Layer 3 of a small transformer language model trained on English Wikipedia (9 layers, counted from 0, width 96). Numbers have three digits each and are written without spaces.
In attention head 2, each number of a token's query is one row of weights dot the token's vector x plus its bias. The head spreads its attention over the tokens so far by the softmax of query dot key.

Query weights of the head. A number n stands for (n - 500) times 0.00085.
q0 (bias -0.117): 334514469301581577744237600611521526492533503405350692387570322776227388392508574554245519652559281478475644331184506648472369311395437589363703547407216427485300431629463481478263783613532402417444717340500689578740725595388732670399637397373455542470095574440469498589579588373543567358
q1 (bias 0.003): 345715396522323405340616583433575613456463448545467561760481445365616510712447594399533547551526358525529341590555400313538558496328528711534519506528573349430415455523521556443692207672530584248477395736487379459706544585748435367494561650451349365505680609515449492522450392540660634371
q2 (bias -0.068): 485418528414398481479513366633582547266642499731536575539714400509607527458477517382291453667584437616626729484315372720284517711347503607555369607586592521312452575760546480593415538337467485606509525456460490403646752481623549537199407695397442653356429533375472354535428475639576693500
q3 (bias -0.072): 443548598657562690673430288558343409515530703559339482534710409573371566278375471806493430656335396403574572266216713679459379654287480627246708405772487452334363433453606457556594818478582247391658646400532629495602754557414697814553547371668519381595508431379527419538484519394467523430
q4 (bias 0.076): 650556517476538441419696634380382321619348457454547506452471556621531432511463462418596458455486627387381387609765429214625578393609565413547625401396292661601649480285588472537698679572521523619474549677635477504374327547376611323754404440498421320567294455487451614375516500562338260353
q5 (bias -0.114): 570590628607294600327374206473595694463520474635309573635621272286451452386361561382564583528503451493577449379376524540358430598321563625518352359519552372272478512708424483541477552429382484408625514455398566585567702422587508511504441546612484539457601501566579281606635410436727614527
q6 (bias -0.037): 684479609325413417519473340631569281397352630487473475368334330649350361547347186723573416648380353597477531345262564698488427529380366625321562341707449463508562437557331403471301661546598345316592477407533564416290603363258440633326346371549566469576669528456531305694388591333476530574
q7 (bias -0.011): 526483576459547300544495530640358301574409384411664416602562259385510538582625473308448412678245438555412477668455507481259430546472256230375522666404274395333500553651524598573456641455504495546446472470506473533550552408498532453398469584446548599505582526579436381677467585486563549676
q8 (bias 0.159): 592578541337498495465647423477456429743266388466686664410394540497601499502414481384604234665535372670327578429766492229444594491780330383437486471524679588566559440461417744632514568560659616487614487472518459645433319405491389385321469336499614568442290591554540509461414616863437498668
q9 (bias 0.135): 354517492258479325478699738480482600597520151529559559369405537577304601599694520405477404311388477349393460658721436417729573254511513132460470618366517711701629636466489425459481500638357494688366511475446440587324142418400375395612609488300447445579151365596303684445626466518431554556
q10 (bias -0.059): 486562358349511514567546653718536731516463147415573604571328499393254552426579336486371642540522641814539407718591578362478289612651613411673506681488650434633479522539440599548481171528185598378316595420510383181555479674672608534334491632533451233395545563468169500396621440484636702255
q11 (bias 0.309): 701427533319779335400550699457316517206313713333915606444321577474581457589588418391877374387466703719342507584795395355593628512701366376597236575502656590628552758635681394254510724974638665621736392800552407560564429157418300311523477333427664647443347475480798559466463221634381386842
q12 (bias -0.057): 392592480139522387689488468379590621399483374322477563307327693537437290344504569476549407548749263275518400540499487312699568497305404468333709584607387257459341531575452798365642616811369412492374212325430636814529377462743666713636405331775528691536337503686560741437517376503422429444
q13 (bias 0.000): 535544388696428473338371388627606210631337864594557575365250508420505342544505504587577319608474561415510686364675410498232797448334342643403489402462499408537294666485452618687345377622629363505498315412473340667200336531669214528513596501475705550350596472447452595574551431300649631563
q14 (bias 0.090): 483316085336530676513457522502775612706362468548439546419312529727348653564538477338343356617690649386408533486449560482465706666545466704655516352126601452520604588680578569392291353458702308601482368459490315425623864501354543614470460547391539710416353527453598359586634378385604602463
q15 (bias -0.046): 363404423573489512274723480299439344365497487531455533624348394528490541544594362581219371491418434486428375494397388442601311441503494521559773506589535565367426593621641494395562472426364593424586282432561377626698560677529371616582404579536506370719352525651569596292239332568550512374
q16 (bias 0.013): 559267575569579700665559451455584377672581377585479392290636879552548324396525407203660492398472624698391797261553665737609503615692543259355405376415445696520512698572488355502507683466352150731540736326574313534500341431363522632356512214516487591455366324332629516737498380440234278564
q17 (bias -0.193): 352683577512491548621424414603643406509691660341267580557576502597152512291421554527168417523384382575622608485123546632328336468519556638459490478537421194376450346596585501244364430461551349314475443345532681392815809518562609820442698558582412437474490540493494389542400459297496707364
q18 (bias 0.013): 687535452521632449439597746382488426589645246428601580436342670394677730394687447222519592617637549714404364653897241416615581311511563508757612603515656471569553565384355617449563289357502536589317308542544468514413311585626363435419370610678554346319661550636478486308579607545535551292
q19 (bias 0.035): 406487600338600576756490510444521485467379358688694520502497391450436488365567420440529479608248359427322518413367700656490477575561545271467385449630503553578468525702477480577309570717499377686600647389362421633542596397234529544333524347443621622604147431370795706706364617516288459605
q20 (bias -0.134): 644546626637234554489368418681356454289525656493424440793493394443465683465631572492479741534512420627593616435295573665550365477426568631546473537564545450376443384695509502387569522424485583076596435463456761399716519515568386512387381553529391360636692676440399338650279551641647532449
q21 (bias 0.003): 527401672319360411310616522524455536342435312495510584571526634310737525477814480248500790542669432711590492528576396353381477431649401492754401700315530673509496583660420549487415471478487705448187172422462516337698547621655469333335393600653507322456634505650488470553472516461509607500
q22 (bias -0.067): 544435401287372569463452435634554576380336343511650454779483543593582559493497429362223606612692453592598511485474488561276294561364331602584530584483626493400415539639488701630630336318552425380351210532478442484694783623649520430342594586462462510607524590547636492413472363669513597564
q23 (bias -0.141): 363647462559162414351604400397458474257769616446315578640656445452679550524561495483349646551642339524593570575420190495421418438400603677601354419590657344464264485427662563467418517318348527405455332395333619371735506635639350493281423640425362316444629618464570338491361654577684569558
q24 (bias -0.014): 696702642296679445423540544432326483282588472506467577706538433485375443562475463591513494480659465480543544449477488389552367463436523534699559594463561564512394555430483548454398361558564509554419534383388436498570523460566453552515347543234391419470387580477354507600566504701482747425
q25 (bias -0.008): 461480489372371429517403244380332713409653652508442373484405523521494474443614531443548638455457464540327443459688437397534284449629437543510390430324594597434411672420638416545517539527430701595648463563733545460561368457485475376639440496532402463677554605531571696480544395383633378512
q26 (bias 0.118): 451355480593471545607729456430363573653501605603563344422325348811426420173566352533370415415471166613366479595478384562441465469456490533609549707506398596313569429540481511732434656474446394592441541655555357283610430657585588317661489425189670375388493646531305577709544719395527333417
q27 (bias 0.095): 660550334578405655629579446447520576675402439433651486579327515323280724520545286401499529592327621429323585486178406718671342561589393405624443531428555492540637682655532402561589599510513425508531431689514437454500391391485362361328531457355542600473456406517679414401394501674597519517
q28 (bias -0.132): 508452361706415552554324702678547394408764609394318394460411632637545353422642658482658460557558613438755523338468606533287546326619600356541433567256490387448398745615570501475648442491346705592426298615277444419451541750560395618273479789442606459633575344389620584653489630552585633519
q29 (bias -0.068): 535545554458305534586596383386222347459462356709585298533431478240547674583521569604523607556471520539492647712459398458418397479549684616487737322595703706707610437444594382385514580364247454485227358339343457470766451429486632705215586388391404491620811619376507533465509415391591536502
q30 (bias 0.035): 464426483390408413393444374260349505264401587541467389399297426455658424642213838423408571419453658298627367361662533372415620565533653616569258356622563600527458506437476585729435790636533649779570612482530594684771242378605456318397456439513462606503316602681458314562660563269593535468
q31 (bias 0.067): 718393327545416490274561796629573225481501721714494741695340591558352535503485458336550575713501317462481514308273430755388482490489232568509673474538663611546449432567448423508527242556625426527714345456425530482386709506486519460649552315357573488428614571526480465264409654471203554494

Each question shows a short text with each token's key, already scaled and adjusted for position as the last token sees it. A number n stands for (n - 500) times 0.0032.

Then comes the last token's vector x. A number n stands for (n - 500) times 0.0082.

0 "p": 540496407599492454411440561646395587350472486539405592559556363501382519386467597240445709526466
1 "o": 615437406614486445462489517620438556343452513480525609522572362463370447339379571218406655503497
2 "is": 614416460554505477417540554623422609318408453521489537481532444525407480462492636302458620420456
3 "e": 589407421461521416545494599620479652342413525553494532530545432563441448431469650284491508409437
4 " G": 478478487482587436400468553639441621371440544534523459459557363489520363429392549376466559547541
x: 590535474414488531502621444506526427381538955503640428391401478631615576586406569450477422622493548487361405430485339285293361499616580442526491490536507443489476442553544498526515531611525594408465390526451557709486474523536509464523478317397526547459603500417568612509438493397428510529
Which two tokens does the last token look at most, in order? 0 "p", 4 " G"

0 "f": 541453458467492465455383559655504629370468492493484524597588388529429395345391553264447603550516
1 "ore": 538413404480549405538431532634561614366514431448545527611594374537415389413327520235477678458537
2 " the": 474423418488538489450398519692474600431480456563586469564583360488426432476406634309386544495499
3 " P": 458401425520567404413385523669428607345463536565566446426615333478411424384415606302470623554487
4 "ro": 395408362524546327504481488646420538435460409572537351391647419419299452351417564310524642447461
x: 431645606791475361454316399434485585515352706360742568535577541378536568378640554500356448531391477765517427546460473641537425539457418311482507622462637441446589587406439408462533498428399464481636552601672601565298546385396377556508643506477434507365376215388610648571617337465737344480
Which token does the last token look at most, and with what share of its attention? 4 "ro", with about 50%

0 "ow": 440532443511550468498485533609462620326375439529447566525564497559440475326411580381460532475560
1 "n": 499464379492518515477353574594416629355442411595518506523574504505432453357485584296482533451519
2 " T": 501456438497560406472378542650509617357467485564543465494586406506471410413381646345434584523557
3 "h": 418469416490423451474313551631425604418451552479566442492607442466409429341433604365408557508460
4 "at": 440516359411511471510382529616492590337514501535430472523574514589472452367435568288435593446540
x: 457505499571718533465629507347354560216443556476447309529442414428444698425504402601583698471431361494474610659716433627503557620493452321503739491417525520659514519536628411407413572441653458515696548298550529542276716240545399442689416323429669492503373443519579519384578493436485541412
Which two tokens does the last token look at most, in order? 2 " T", 3 "h"

0 "3": 599507447488515442482410546592566597412459531561560505520615472587486428388436646128573460423495
1 ")": 581375510405481398474504600607583616342506532553549523579609343616496329392315617235538564393571
2 ".": 503446467391586331420392523652591540332470499592553467699591359572454402408414666196512576451507
3 " I": 392472437502596424387372500612462551269469511528576443534522302501358410373353650227417605472516
4 "t": 464486363548542418448361522623435563283396469595506466467550366453362508370397689271499640431462
x: 638425555497508402194552561360598616365512515401531484537611500573534408508531429615480500421292663552572339327450303438704560517581522536404759567408677532602693344414518304394393710431470376463619528449665309752650557388518709500675479447554493505493383469568420535539441446371404649296
Which two tokens does the last token look at most, in order? 3 " I", 4 "t"

0 "i": 436479445509450484469403547608458615428412569522499537581514375467464373445449564315405666484517
1 "am": 488448457456462534438456601615484663365435593485460515517548425531494431406458534292482603461509
2 "ent": 497512441461515512444460686620529627377444542531446514568544504533500463426472580324477637434536
3 ",": 378482425383563474345364565638538562358452475564538360650465375571461432375467642128422567476503
4 " W": 397434460500601421491436543640434591323481538548550403440592344488388423393362668313451578513562
x: 410508561590610417416584424586506549360377805558549539390507449692382372492471570443442516459326494582339489433561382383558370618677547364409631569456398534491448480500330275453483624577482592472569462530559392755489586517686458306491498297528588582388546455615607533661578590415422556373
Which token does the last token look at most? 4 " W"

0 "al": 544478504493519475484475629593503629296442539545432561492579496530505470446483629277494585434500
1 " his": 590503452466555558418439532626456618427489491558538502613553407545411506447431563307397511566464
2 " w": 596413428495557430423428586655459587387478492557602507517557387502391450425444593330420557590455
3 "he": 408386411527523451548433497588421548473528430521608453513553418478285474444404559317444533562474
4 "re": 505420405493549388533532569612440578431485392620546428409560422524396409423449619310506589443574
x: 385684644666501301316469546429354454352495514360636478702405435705356433541495447460311287395399562682362531566446454456513528244686662609416576502538686524588584581429230611626413651628445466544537561444640506555420575599532533617383425467247629698564312425534572410611488425451528643574
Which token does the last token look at most? 2 " w"

0 "ou": 428516432538506455498500542581465556338444407535417545535531458499471463441478634361446618417533
1 "se": 528439412528505422513524614619431603329516439582414571497544418511442428470510643330471619423458
2 " on": 554546439317606421352324547727527609275468420584567463608511431614473460352392571278452554543506
3 " F": 450465436488541410392415550637448599337478526529598434487568292478438393391346579345425549522528
4 "i": 461443419499481405508398472599418625442477474471471399389561351422396357405399440323433628553541
x: 561796629508406515333492493416405621381533652417399612572298501469486836482610427396784410485596398623479485549345469479432510482707491495457434367445696346596489445545532239672747634471276492401624525504351535440662531550445338526549482572405492526405528435533405608450642438324472474634
Which token does the last token look at most? 0 "ou"

0 "it": 425461414544543463454411594642501583379396458548462530600566393504457451388445579331489697507496
1 "e": 470467415486517427538459630656500643348438511535442586574619409570406464405458620255478582505376
2 " f": 574414413503526411432423573665496581353454535578589479565557337462452393432425583305425575518476
3 "ran": 353403372462605369358417582702501565350443341553548348490591451555366428311391565119560635616398
4 "k": 458467463407538482460409603655456658366424562515523453531571452577459452426381560269453551606485
x: 599621615507581324464512589551479560480559661399599798324466401559255763409508524479474401558484414558322367535469418415493525309609584646251473326539573354530565307611568577640527467501644673628542531334509393636556622490622415371487373482472566535333482494436474526673390476464561191554
Which token does the last token look at most, and with what share of its attention? 1 "e", with about 50%

0 "ro": 534443434575548374508421559648520556354416504556449585555601471508470428385428659288417637436521
1 "y": 568435479532516380534479618645507605276406491525495561497599475586456420440404653291408573380469
2 "al": 546476443488498443488493646645507608334478537569521535550536469535513446450453650311423594378472
3 " f": 448427403499523413435440576653484589317449548585622420526574349456454397428425596308452594484494
4 "am": 386487415400509496399427579640445640295525476466414387456571381528442442322426475192510626530482
x: 543620642370535641440647572625478599454499546449572409558540404541328857522513246465744539406369316596475543637466312496452491382710533438544554226445652398732547408631632392739621587535522440616732341469340476399403510362561410468511562388321415516282509388531433625555456438517398381638
Which two tokens does the last token look at most, in order? 3 " f", 1 "y"

0 "e": 446548493499530398580496615608532639380432518584532571595568460598449449443468640263444510441431
1 "y": 489470487513563394561531613633519601341365434554463591560576494617417442456450653273443536384430
2 "ed": 501502452426489465487531639674532650349406535588425551546523481585466468396536613322491558454433
3 " s": 480379410532539467433442536636446576385463485606631446489593398458384413460445625302401548481458
4 "ou": 409479324505569393508475521637458521329517371541472432463537479509379471329463640288492645399493
x: 393765428476509371466488507483521524462294477380665405635604451456456492435409425432560655462385170796627450562609485588475416304683402409438555718390647576490633640526627203523536510291449417431678608516516491635459611453482457638501531453521609467399435511639510565680479337465581249501
Which token does the last token look at most? 1 "y"

0 " |": 687320592411554409356368614680596587331424540601587494636689335601508399314336632119517706435479
1 " R": 590320411598561406407404517668445583378461498575537584498618340457451407377386620292445607462534
2 "at": 471422417497573457452406520623451561365513505555565408533621517547458493361476599369500592458530
3 "ing": 376505459458600436479408555643505570284404503488512406557627480579466491384357606236489647451497
4 " |": 441625367343633346411415554647525558318449518540304332633552351565480401372308594120518642407507
x: 607485507473654403498583488598482393508451569482592528357529541579580448439678498249477594686547473566300617503489328511568327555566585403413411670495581655436680431560531506571390463444576491638473609666573488479588439298373347360474201366537521793380571414442474602367436426606459455591
Which token does the last token look at most, and with what share of its attention? 0 " |", with about 60%

0 "ated": 489449452513564497446553568591511588315448460600485517597587491530481527425565622311576644432451
1 " the": 567398452488530490430386514690462591437493460571591503591584338495431431459404651303380534500493
2 " al": 568401421506547404427422588631463580346471467560577490517583414470432357391425658340408572471443
3 "b": 508477428424552404406363599712506619413381529576513485509503424459547407366462586355401560486555
4 "um": 430475455427522379525444640621472580422489501530438367540600354522484385407385655156428580468514
x: 449624513474514511593582533512483369610381579393501466444496615552480858193573368546500589487441371649427689574509604475542481314548463416442417316563735533435661450559508322529731558607562524450664482434256283419625638422443384462370511280479563403542500704445491322570308603629445593649
Which token does the last token look at most? 0 "ated"

0 " to": 583458495416621443384326477702487558359467417577377554676574360575370508329401587229436580531396
1 "o": 536488403539500401487412500662493570395407518530478605561562367531384419253332598275447603498433
2 "k": 529464462433524482435399563716493609421401562564528557559586405603444454332384607274440569537472
3 " a": 373429416517589468399406504671488555509446472587585445542556340488398403459377613198389528516419
4 " d": 386420446532563434402401520669460596456419469603498387448602414428408409447447567292445508481467
x: 489481534552498448479518493421479621385393909460415522517406419576534555494480465513420389540486627606365500645634217417581408373515614424678487520463385476433486518597634708535444499481447463408599436592585486663416436562666567394362559293518543627347475534406427512502525486471573491470
Which token does the last token look at most? 0 " to"

0 " h": 557463446554487408485399585594478576476527499570409578573558349390430362429401669345403512491447
1 "um": 562389510480467348488415610656466570442482435552542533580601310552442340361362697180401584499487
2 "an": 434475503480567469461408606612496604335463448508499490583494455553541401432468629196449573433527
3 " w": 481401433489556413450422573641488570361429489561654459520552388487414416464416620309403561542489
4 "e": 448445451461522379554398538558461595403531460564452436498523384523392420425401638206444474531496
x: 305605581654488369471647437605390558367517422301552582672217414574511661444486448411506292399461168689441546553509417559752519535408488523454569530619684362415648621474281532491664417604516544459651619430579542655515528594554565369602344484250527485510411543547464382682556551495324434624
Which token does the last token look at most? 0 " h"

0 "z": 486461443546561454473442562598446624364459516570443575552490424468436431455467682313488556463579
1 "ine": 496466496458532417467462634672546620420458535534546500580516431625467422411365580248447512512514
2 ",": 431378477395554419361355570671563573404461515546624419659478352608439419336413645127430542483490
3 " re": 422339371581548417458384504613453569427473491577625405468623346382353397467403641270451573374491
4 "v": 438403385556587402439378464687387589406467567551573391409631340414393437325467678258515595413483
x: 439419445504612310425552439538307626614391562386679601560627591657381595420442415669468404568544429686455472501397191525526239407524739432300513557523568533684482354540402489428616535341489384496515293674404414734707416479633417382675482457467596393508571491549532533594547468548521636501
Which token does the last token look at most, and with what share of its attention? 0 "z", with about 50%

0 "y": 451536441545481395554518575629477599347384452544432628573539438571366413425419643288454580356416
1 "s": 523442428516458479476478587609457609353419522568446619550524466521407409345488640292401645423424
2 "-": 538372424458515392454479588654566600289456468562624469503567416565457391371444658159486633469463
3 "es": 470365400542487392499545571646509592336463481569556496472601392460415386323401609261435626371461
4 "qu": 459400415532549419472463558658482609377454535586532452403576386423372432430480625292567587377443
x: 390650630642600414392583602362281685413504629367782564489800391590376598637455461519575421536406567520403562696486312446408287428487607535364353512549640573475583394344349597320630607656509335427480363532472434588449567454621538364472569595499411487435560467539471681511603413447394544449
Which two tokens does the last token look at most, in order? 0 "y", 1 "s"

0 "ง": 557470482471502419454552598589497550436523458498503515494566426558496394354392549331480578588470
1 " |": 485383571366542377381409591617578561423461524596717419636605340578510392378323568139500648501492
2 " ": 468442447562506412456468609656537616419460485599586518440551397510418426445444630226412663596461
3 "2": 385608381454510465422352538594571575527545583539392460477492387522472417369405596191470594545470
4 "2": 465585423463506455432314557590565573471476532540293483440529413517491443381393600093520622504454
x: 493478523530571346431711570407418521382543479363587520443639601410639667548494457492704422353521722553515660412729426648645484556615515369528629363542622632574500550396675353335548458495444508653597530530491340417460340263286365389623600495334449342397512542454483560404542524648159399501
Which token does the last token look at most? 1 " |"

0 "s": 551473447507484486437454603629472595268424522558430591566546475519434410314474630208401681456446
1 " p": 605468435545542434401416538649445588390488522614507541571555357486419421417433584312416579534468
2 "re": 542331287592539314496473522660381580382543389609580526515617344448320409332405553266560661406481
3 "v": 551331422590507401465484492682372608360502551530609510434643310469401420293427595246520583470458
4 "i": 481477387555565427512457530581397581365547514586493465525503412467454385428449552280388613465580
x: 629601683489486224469600563339453441605482521317623495471455620419589495478529472443696374461487265643374508352508441580527438361572497493536426497369456455535564526477539338532469510560476636438635526287333704699794619647270260563557487264348395515530574546592462630553469338531646468764
Which token does the last token look at most? 2 "re"

0 "so": 537451479504518397464441648629519581357486484552521581586528427522476403430439670256415615468440
1 " st": 550495468490547392488405583646482595408457489585465527546551378479461419472394537372427498553483
2 "ated": 393444496479546438499519546580509587363497412589556441571580481536520474358521615344550592498453
3 " the": 385449420467565488448394520685457598429502459567525403546578345498433423467387650297379523508497
4 " b": 425460431531528419444432564660449605435464492583528420418615348410435377453421607375399595527495
x: 472480527589489391441529466531440593433429951448560446448383450500490710420467634352484394481431607542367446571612416352482495389546534398589418564521514595553514530548619590606519538517372448448487587524567460597508452450600534380449640215524559552411565468465403442462524479437615516497
Which token does the last token look at most, and with what share of its attention? 3 " the", with about 40%